Layer 4 of a small transformer language model trained on English Wikipedia (8 layers, counted from 0, width 96).
Take only the direct path to the model's output, skipping the later layers: a vector added to the residual stream pushes a token's score in proportion to its dot product with that token's output vector.

Output vectors of the tokens that the questions are about. A number n stands for n times 0.017.
"ith": -7 14 8 2 -27 -27 2 -18 34 7 50 17 -32 -34 4 17 10 -12 28 18 -26 -61 22 -4 -40 33 -19 52 -17 -23 -2 -18 -13 32 3 3 -24 14 -41 22 21 22 -11 40 -31 10 -63 -18 -1 -13 2 -40 -13 -6 27 23 -24 -12 23 11 9 -26 -32 24 37 -34 21 -11 -11 6 14 -39 40 -4 28 16 2 26 28 5 -6 -8 -22 -61 12 67 -10 2 4 8 2 -23 29 21 -38 29
"Note": 13 -20 50 28 -20 -11 -21 36 -19 15 8 46 -2 -6 -5 32 14 37 39 9 -64 5 15 0 -18 18 -13 -4 23 -7 -38 -7 26 38 6 17 8 -18 -29 -33 38 8 -35 33 -38 14 -4 -19 22 21 -29 1 -36 -20 63 -7 26 -9 -3 14 23 -31 10 -25 -24 9 10 1 -16 -27 26 9 -35 11 -29 -17 -1 -24 -29 -13 16 -11 -1 -14 13 17 23 -42 -4 33 33 -40 34 5 -55 -26
"−": 22 -21 33 -12 0 38 -8 -27 32 11 14 -5 32 42 18 -16 9 52 12 27 -54 10 -35 22 3 -8 14 -61 10 1 12 -16 -41 5 25 11 -16 1 -20 9 39 13 2 -42 -7 27 -9 0 -19 -31 -12 9 16 -37 -8 2 18 2 33 -16 12 -17 40 22 -36 3 -7 9 -11 -13 31 -4 -1 37 -33 10 19 -25 -16 -23 9 -31 14 -35 13 -31 -24 4 -8 19 -13 10 19 0 -37 -12
"uty": -34 -32 16 18 -28 -17 9 -2 19 7 -10 11 -20 40 -10 -19 47 -6 -36 -22 -72 30 -2 11 -32 44 -17 -45 12 3 47 -23 19 9 35 -8 33 14 -43 -1 -20 7 -20 32 2 7 -26 -7 52 35 3 2 6 -4 59 9 -9 33 6 23 -39 -3 -60 21 5 -45 -20 -5 21 23 -6 -38 -14 1 -9 -29 -5 8 1 -26 13 5 -5 5 13 30 -6 -17 -27 8 21 -39 42 47 6 -16
"ged": 1 -7 33 27 -16 16 -27 6 -10 -18 7 -26 67 -1 45 -45 -16 7 40 -9 -30 -46 -13 -25 -50 62 -46 -17 13 14 -67 17 -16 27 -59 20 -4 -12 -24 9 -12 14 30 26 -40 -7 30 53 -7 -31 -32 -19 4 21 16 0 -14 -12 18 -31 6 -3 3 50 -64 11 -32 -2 -17 -12 55 -39 -25 56 11 32 10 32 -32 -5 -36 -10 -1 -15 -25 58 24 29 2 42 5 -14 10 33 39 -12
"ically": 29 1 52 -19 -5 39 -19 -6 18 9 44 23 4 -23 17 43 13 4 18 -49 -42 -10 -14 -28 -6 15 -56 34 16 -7 -26 12 -31 19 -15 16 -25 -24 -18 23 44 -4 -34 10 6 25 -3 -4 -6 17 13 -11 -38 -5 17 25 3 15 59 -17 75 14 -26 13 -60 -28 -5 7 -5 -31 21 -67 -13 -2 6 -29 -40 -20 20 0 8 -75 2 21 38 21 -4 8 -52 59 43 8 -38 -24 28 -13
"less": -7 -46 49 -37 7 5 -13 5 3 -1 43 32 -24 33 -33 62 37 44 -6 -70 -25 21 -6 -4 29 16 11 -9 4 -15 -8 -16 -9 13 -1 1 -5 -4 -15 -34 28 13 3 -30 7 26 -2 40 -9 -11 -13 18 40 -37 16 -14 -5 17 -11 -23 21 27 -39 3 -65 29 15 -2 10 -43 32 -41 -8 20 15 55 2 11 38 -23 -6 -6 -50 6 42 -22 0 -65 -9 -15 40 -6 -38 -11 -3 6
"iers": 18 8 -19 -23 23 64 -22 -4 21 -29 8 -4 -11 6 -32 37 7 15 41 -34 -45 6 30 -25 -3 26 -12 -25 -20 -29 -34 -13 -14 2 39 -17 -13 -12 -32 -17 -12 33 -21 38 -40 25 -19 -4 33 2 6 -11 1 -12 4 31 -37 26 -5 -4 -47 -8 -26 -23 -5 12 -12 3 0 34 -10 -41 15 -35 17 -17 21 37 9 34 -17 -5 36 6 -14 4 -27 22 -31 58 25 22 12 40 18 -3
"ales": 7 15 -49 -22 19 23 23 28 8 -19 31 9 32 9 20 18 8 28 18 1 -14 -28 26 -10 -5 3 -7 37 -25 -10 -17 -9 10 27 -8 1 -4 1 -54 -37 -12 27 -3 -39 -32 8 26 -28 5 -1 -2 -22 -19 -26 47 -8 5 26 0 4 -8 -8 34 -6 -31 18 -33 4 -7 8 -12 -43 5 9 32 14 -8 -23 13 -6 -13 -15 40 -12 4 -18 -32 -64 41 -8 -23 14 27 31 9 33
"ests": 1 3 15 -3 54 -7 9 7 53 6 -9 -9 23 6 -5 -4 7 15 -2 -42 -21 -17 39 5 16 22 41 37 0 -8 38 -9 -42 -51 4 -18 1 -9 -29 -4 -19 -1 -25 31 -18 28 -14 0 12 -38 -47 8 -25 12 69 0 -25 -19 15 -24 -22 -13 -25 9 -43 40 -14 1 21 18 -25 -51 -9 -14 -6 19 8 58 8 -46 -7 -12 87 12 7 42 -27 -21 4 -22 13 25 20 0 -35 -26
"adesh": -22 -32 19 -21 -1 -8 -85 59 19 -18 7 8 23 5 15 -21 18 35 41 29 -51 -2 -2 17 16 2 -7 19 16 -64 -4 -4 1 -30 30 59 -21 41 -58 -37 5 21 -32 23 -3 -6 -25 14 -4 -6 -14 -15 37 20 94 -15 -3 -45 33 74 -15 -35 16 10 23 2 15 2 -3 -22 11 -48 58 10 -8 8 -12 -1 -47 -46 6 -34 15 14 23 16 -11 -10 -13 -2 9 -15 -44 -14 18 -21
"fore": 44 -22 28 -27 8 -33 -6 55 60 -33 -12 50 22 -16 8 -21 -1 -19 18 -31 -37 -44 2 -25 -71 1 -28 4 11 12 -52 15 30 17 16 30 -17 -1 -23 -12 54 33 12 -53 -26 12 -5 9 18 -16 -42 -15 11 -43 75 -34 40 -11 -11 30 13 -26 -7 23 6 8 25 4 -19 17 -24 -7 31 -5 -15 2 -24 23 -3 2 40 -9 -6 23 17 -12 -2 -40 -2 -21 53 -45 6 19 17 0
"ine": -6 -20 -26 7 -6 -39 9 -7 -10 -32 25 8 24 -46 -3 20 -31 -33 37 -4 1 40 -3 2 18 -14 14 23 -4 -6 -15 48 -9 49 0 10 -24 -6 -20 17 13 32 12 28 0 8 -6 -34 -12 -7 5 -11 -16 4 23 -13 -33 24 4 -22 -1 -5 -1 -3 -36 -9 -3 -2 -11 18 -5 -42 -9 -13 41 36 -12 27 27 12 -31 15 1 -3 12 22 15 27 -9 -22 -16 7 24 7 -31 -11
"ices": -6 9 37 3 0 50 -14 13 5 49 -2 33 13 -35 31 -12 -63 4 0 -17 -20 10 -9 -11 -26 7 -15 -34 1 6 5 9 -46 4 21 10 -1 36 -39 8 21 21 -34 3 -56 54 28 -33 -38 19 -7 -42 -16 -1 36 9 -14 -21 46 11 19 -44 -53 -9 -1 -50 -10 0 -2 5 -43 -35 21 25 34 -6 -31 46 32 29 6 -25 18 15 -33 38 4 -15 5 -41 44 -11 32 19 15 7
"gian": 17 19 43 -25 -2 7 -46 10 26 -36 6 -34 66 -32 61 -35 42 18 27 -17 -52 -25 20 -10 -40 31 -2 9 17 -20 35 25 -49 -6 56 43 12 -22 -38 -4 27 15 -32 12 -9 41 -25 59 -2 -32 23 -23 40 15 33 -52 31 21 28 -9 13 -21 -5 -4 -12 -14 26 -5 4 5 79 -28 0 31 11 -15 -72 -33 -56 -4 -7 -22 24 -54 6 -11 -42 2 -5 9 -16 -16 10 -8 4 -31
"lahoma": 32 -32 18 16 -29 -13 -2 7 33 -6 -11 42 7 33 16 47 46 56 -11 -36 -49 -27 4 53 -5 17 -36 -60 -29 -28 -34 -19 1 -31 33 2 66 42 -47 -43 41 16 -30 32 -23 45 -2 38 14 23 -9 -26 8 53 1 -5 -7 -58 7 39 17 9 -48 46 -11 4 -54 5 11 16 47 -61 65 -12 -37 8 -41 19 8 -14 -14 8 -5 -46 -6 -38 13 -47 -2 7 -16 24 -8 0 -49 28
" is": -24 -24 -7 2 -19 17 16 27 20 14 -28 4 -11 -52 1 -10 0 -11 5 43 8 -42 -13 -3 33 26 2 12 22 -15 13 13 20 -18 42 -6 8 -9 16 -24 31 14 24 -25 18 11 -30 11 -13 -32 13 -3 -16 -24 13 6 -15 3 -12 4 42 4 3 -6 -12 27 15 2 -16 -31 15 5 23 -36 22 -13 8 -35 34 -18 14 -20 -14 6 4 -27 28 -3 -16 -36 3 -11 -10 9 12 5
"id": 0 7 -18 24 25 10 2 -27 -6 3 31 6 -8 -1 22 -18 -13 -30 24 -26 -33 13 1 -9 12 -20 3 22 4 2 -6 -15 -12 22 -28 28 -21 -6 -10 -22 -11 -4 -2 0 38 -2 -5 2 -28 26 38 1 6 -37 27 13 -17 -8 -9 -34 14 17 -35 47 -4 5 20 -3 34 21 -17 -31 -3 -16 12 21 21 -23 -23 -6 -6 19 6 -4 17 6 23 -12 19 -62 -38 9 30 35 -10 -5
"side": 41 -12 30 8 -4 28 -19 5 3 -59 -28 8 8 -17 -26 24 10 24 27 -38 -25 -18 17 -3 29 45 -32 -52 8 -17 5 -17 26 -34 -21 51 25 12 -13 23 -22 25 -26 8 -4 30 10 -20 1 0 -7 11 18 0 48 -35 -45 -5 -3 36 16 -35 38 -13 -40 27 3 4 25 4 54 -11 0 -11 -10 29 -11 23 -7 -74 9 -3 -6 -48 10 22 26 -7 -29 36 14 -29 -4 5 -15 -40
" •": -18 -26 -12 -63 1 -15 -21 -13 1 6 9 50 35 14 -16 -25 27 18 8 27 -18 -9 46 44 -18 20 6 11 -12 -37 14 -25 -14 -14 9 -26 38 44 -13 13 46 21 -6 -4 -28 32 -11 -16 7 -2 -3 15 28 14 -15 -1 38 1 7 9 25 -42 23 34 28 21 -11 8 5 -16 -6 -10 29 -1 -16 24 -16 -25 -13 -15 15 -4 -15 -29 -39 -23 -18 -6 -15 -1 5 15 -47 -16 13 -41
" officer": -13 -50 19 19 20 -8 -7 -33 3 -35 -38 17 -11 20 3 10 73 -20 -22 -32 -2 -25 -23 3 -58 -5 -6 -10 22 -24 -26 26 8 9 -3 25 48 2 -17 -19 27 13 -7 3 9 -5 6 56 -9 14 10 15 3 14 26 -13 8 0 -27 -12 -7 -14 -33 20 -2 15 -46 -1 -34 24 9 -34 56 27 -11 -11 5 -27 24 9 -42 9 32 -39 16 -13 8 22 -4 26 57 -11 5 -6 17 -20
"ri": 37 -9 3 19 -2 26 11 -65 -34 37 19 -9 -13 0 16 18 -6 -8 23 -7 -14 -7 36 -25 15 3 7 24 7 20 5 -2 18 -3 -29 -47 44 -38 -27 7 -15 -6 -34 -11 15 -39 4 23 4 25 11 25 21 -21 0 21 -23 13 -2 22 20 27 14 -20 -9 1 7 1 14 -10 15 -42 0 -4 -13 -4 -2 12 1 -28 -26 -7 -20 37 2 8 -8 1 2 2 -1 -21 -23 24 -22 -11

Each question shows what one neuron of this layer's MLP adds at an activation of 1. A number n stands for n times 0.002.

n57: -2 -3 77 64 4 -22 34 -28 -23 13 12 33 -4 -8 18 24 -8 -26 -20 -24 -48 1 37 -18 -32 3 -12 -9 -37 -15 1 12 27 -43 -5 -12 -13 -22 6 45 1 10 -17 32 37 9 13 0 -52 19 42 4 10 -7 0 -1 12 -22 -5 21 -15 24 4 1 16 29 -2 -4 -25 -19 -39 -7 20 3 2 4 -1 9 -4 -6 5 -7 -11 26 -2 -26 11 7 -6 36 5 8 -25 -71 5 -23
Pushed down most: "ales"

n88: -28 -2 -13 8 12 0 4 -10 -24 28 -2 -5 20 -13 18 -11 -19 -1 -8 -42 40 13 22 50 1 13 -25 -20 38 48 9 10 -26 28 42 43 -7 7 44 -6 -8 -15 -15 22 35 -4 -1 -10 -6 -2 -6 -5 2 27 -22 -12 11 -17 21 -18 -8 -2 -9 -5 -19 -50 5 49 10 21 -38 -4 -26 3 0 13 -28 0 -13 21 1 7 -19 -1 12 19 23 -12 -30 3 15 21 -6 -7 -24 -22
Pushed down most: "ales"

n170: 4 13 -16 -11 -2 -6 -34 -21 6 20 16 30 4 23 -3 14 20 16 -7 -5 86 -1 6 -6 12 36 -29 -13 0 -16 11 6 -14 -8 8 -17 15 -17 25 15 -21 -2 -6 1 0 5 -22 4 15 4 -7 -17 -1 18 4 2 -34 -18 -15 -13 -35 6 14 -7 21 -9 25 21 16 7 23 3 -24 1 24 28 21 -5 2 4 13 -15 -22 -17 -18 -7 3 14 11 8 -4 30 25 -14 -8 9
Pushed down most: "fore"

n262: 24 1 -16 -13 3 -13 9 42 -14 -5 -10 16 -6 30 12 -17 -36 29 14 7 -7 16 -1 60 2 24 -1 12 7 -5 -5 10 25 -16 3 -12 27 7 -18 1 -18 -6 17 2 -4 11 4 21 11 24 -5 -37 -15 1 -38 -23 -22 -35 -24 -8 36 -29 6 -11 -14 -10 21 -48 24 15 -9 7 -8 12 -14 15 21 -34 10 1 -24 15 6 16 -41 -1 24 8 8 -13 19 -8 5 -26 -4 45
Pushed up most: "lahoma"

n295: -18 15 -28 24 -7 -45 13 -28 -4 -37 -9 -10 -20 18 -8 26 18 38 4 -15 11 14 6 27 18 -9 14 19 -18 -12 -23 8 51 -12 -30 -32 9 -1 10 4 10 32 -15 26 -27 9 22 29 1 23 -26 4 7 -18 41 -23 16 -22 4 -7 10 40 7 18 -12 -26 27 -59 -29 8 -7 -12 -2 -16 25 15 6 -33 2 -13 19 14 -22 3 -44 -25 0 32 25 -14 1 3 -6 -23 7 -27
Pushed down most: "ices"

n126: 2 -3 -14 16 -10 -7 21 21 -3 -2 -7 20 46 21 0 -16 13 4 18 -28 -21 -28 9 10 15 -17 42 -28 -1 20 2 -12 -16 25 1 27 -16 -2 -31 -13 16 11 -14 8 1 11 -37 -14 19 8 27 -4 54 26 -10 18 -48 -11 13 -4 13 -11 -35 -10 15 -13 3 -15 9 16 -28 -32 -20 -3 -14 -6 -16 8 2 17 -10 -37 -18 -26 17 4 -9 -9 -7 33 1 -10 26 34 -4 -6
Pushed down most: " is"

n256: 1 -29 -72 -3 -24 2 -27 6 -2 -7 -18 12 -21 23 -4 -44 17 -5 41 -8 48 28 26 7 22 22 5 11 -4 -29 -13 31 11 3 12 -52 7 -73 -39 -64 29 23 -5 24 1 -3 -29 40 -7 10 -37 13 -35 39 23 -47 -20 -14 -12 17 46 -5 -22 -5 -12 -2 -2 50 48 1 24 7 23 12 -25 -27 -19 14 37 -28 6 -26 -29 -24 7 27 -54 38 -21 -6 -12 14 -21 16 -12 17
Pushed up most: "lahoma"

n299: -15 1 -3 -4 -32 -27 2 -28 -15 -10 -7 23 24 -10 8 0 5 3 7 25 -12 2 -7 14 0 -10 10 16 1 -16 -22 16 10 -2 -37 -36 14 -22 18 15 15 15 8 17 -6 26 6 57 -19 17 -3 21 -40 -19 -6 16 16 8 -20 3 15 -17 16 2 28 4 9 35 16 -10 22 1 21 -6 27 12 -9 0 19 -38 17 -6 -16 -40 -9 -29 -48 8 -11 -8 -39 21 -12 12 -16 -15
Pushed up most: " •"

n34: 43 -33 -6 -2 23 25 -7 -10 -15 2 11 26 15 10 -2 -7 -12 -13 18 17 14 -11 53 14 -29 39 18 -4 12 13 -9 -12 16 -32 12 -23 -2 -6 87 21 -4 -4 12 -3 3 -24 1 8 -20 3 -46 -12 64 18 -5 38 -7 -45 -3 -1 -12 -2 0 -1 -7 4 -25 -17 -2 -18 25 -20 10 15 -19 10 -8 20 -16 3 -23 -30 -19 -8 16 17 -3 4 -15 -7 -16 4 -8 17 11 7
Which three tokens does it push up most, strongest first? "ged", "ri", " •"

n4: -3 -51 -3 -3 9 1 17 -4 -27 43 -29 10 -27 -35 -14 8 9 -33 35 -14 -80 -25 6 9 28 23 29 38 9 24 -17 -27 10 33 -16 -5 -15 -12 7 7 34 -10 -9 -29 -32 53 18 -8 24 -11 7 6 26 -4 26 -28 29 15 25 -13 -23 34 -35 43 3 -9 -9 27 16 5 -32 -39 -6 2 -24 17 -4 39 18 2 -5 -7 -39 -23 27 77 11 6 16 27 -15 -50 21 30 -31 11
Which two tokens does it push up most, strongest first? "ith", "uty"

n80: -17 -12 30 7 -34 5 16 25 11 -3 -32 31 -20 -15 6 -32 -10 -15 4 33 41 -8 10 -10 -12 -18 -7 -2 -19 -5 21 5 1 2 9 -12 -6 -49 54 -23 -18 0 3 -8 -14 -43 12 26 -31 4 3 0 -41 -8 -9 16 21 -29 -3 10 22 -1 -5 13 21 -5 -4 -14 -25 12 -14 28 19 -33 -7 9 -11 22 -15 -9 3 19 -4 27 15 -12 7 19 13 10 -28 2 -4 -15 -4 20
Pushed down most: "less"

n207: 23 31 -2 31 9 8 27 15 -23 -12 -20 -10 24 -25 0 -22 -14 8 -34 -1 -20 17 12 -4 -8 -23 52 25 -3 16 6 -4 -33 -12 3 -9 -15 5 15 -1 4 21 27 -17 11 10 14 -3 -37 -2 11 -23 -8 -12 6 -13 10 -10 12 15 25 1 -25 -1 -34 -3 34 3 -19 21 -16 -13 54 -10 -11 2 -26 -4 -43 1 6 12 18 15 27 -14 22 19 -13 32 -11 -19 -9 -19 6 -3
Pushed up most: "gian"

n95: -16 14 -9 -10 -6 -10 1 -11 3 -11 -9 -22 -36 15 -19 -8 -1 3 -3 0 29 -8 37 30 3 8 -10 0 9 7 -32 -21 -23 24 1 2 -11 -12 48 -46 7 3 21 -10 10 24 -15 -7 14 -6 -30 -3 -24 -1 6 0 -2 11 -10 -9 0 25 1 -25 28 -50 26 18 -12 14 23 31 21 46 44 -3 7 13 -8 3 -19 -10 -7 32 -10 10 13 -12 1 -8 -16 8 0 36 -2 10
Pushed up most: "ith"

n287: 25 -16 33 2 9 1 7 -2 53 -1 -58 -6 48 17 9 9 44 52 -3 -38 -1 4 -27 -48 9 -84 8 4 -30 -21 -26 -26 -3 13 4 56 -6 40 -13 5 -58 -24 -16 -29 -9 -13 8 24 -22 0 2 -31 -14 -35 -21 20 15 20 45 -11 -19 -24 40 15 45 -5 15 26 -8 -2 13 11 -4 -12 5 -2 24 13 6 -13 22 1 -18 25 26 -42 -5 -36 -2 -12 -15 -17 5 -8 -12 -11
Which three tokens does it push up most, strongest first? "−", "fore", "adesh"

n115: -45 -4 -2 -9 6 -17 -17 -1 18 -4 13 12 31 -52 19 3 22 -11 19 4 -14 1 38 -3 -9 20 -18 29 3 20 -5 -5 -49 -19 -6 -14 4 -10 -18 25 -5 -36 -22 8 14 27 -18 42 -18 -5 -39 -21 7 -9 -18 32 -22 -2 -6 -43 16 -7 20 -27 6 4 -1 11 12 -32 15 -20 -20 25 -10 -18 -18 0 -48 22 46 21 17 63 -28 7 23 9 6 1 -39 -17 -2 -6 -4 -9
Pushed down most: " officer"

n339: -1 15 -68 -50 -15 -3 -31 5 1 11 -12 5 8 7 -22 31 13 -23 23 4 9 1 47 -8 9 28 7 -2 -14 -4 -28 23 -24 -5 15 28 -8 -29 -45 -53 7 -20 -42 -48 -8 4 45 -5 43 7 1 24 -3 -10 -22 -2 -28 -8 -20 -34 -39 21 18 -29 -25 51 52 -35 -34 -11 -12 -1 -31 -8 12 -15 -24 35 5 38 10 -4 29 -13 -13 -11 31 -7 -27 13 19 5 -18 -26 10 10
Which three tokens does it push up most, strongest first? "iers", "ales", "less"

n317: -22 26 18 20 19 -12 5 -4 -19 -3 -32 11 3 -9 -7 -40 -1 14 -4 -5 -14 -8 -4 19 -18 7 9 -17 11 38 65 8 8 -12 3 6 7 3 8 -33 0 -2 11 -23 -17 -33 -17 11 -17 -31 -19 3 -29 -35 14 -14 0 46 20 -15 2 2 -1 6 -9 -9 20 23 16 28 6 29 26 25 -14 13 -19 -10 -5 -12 26 31 -28 -27 19 1 -26 22 -19 18 -45 -5 4 2 11 2
Which three tokens does it push up most, strongest first? "gian", "−", "uty"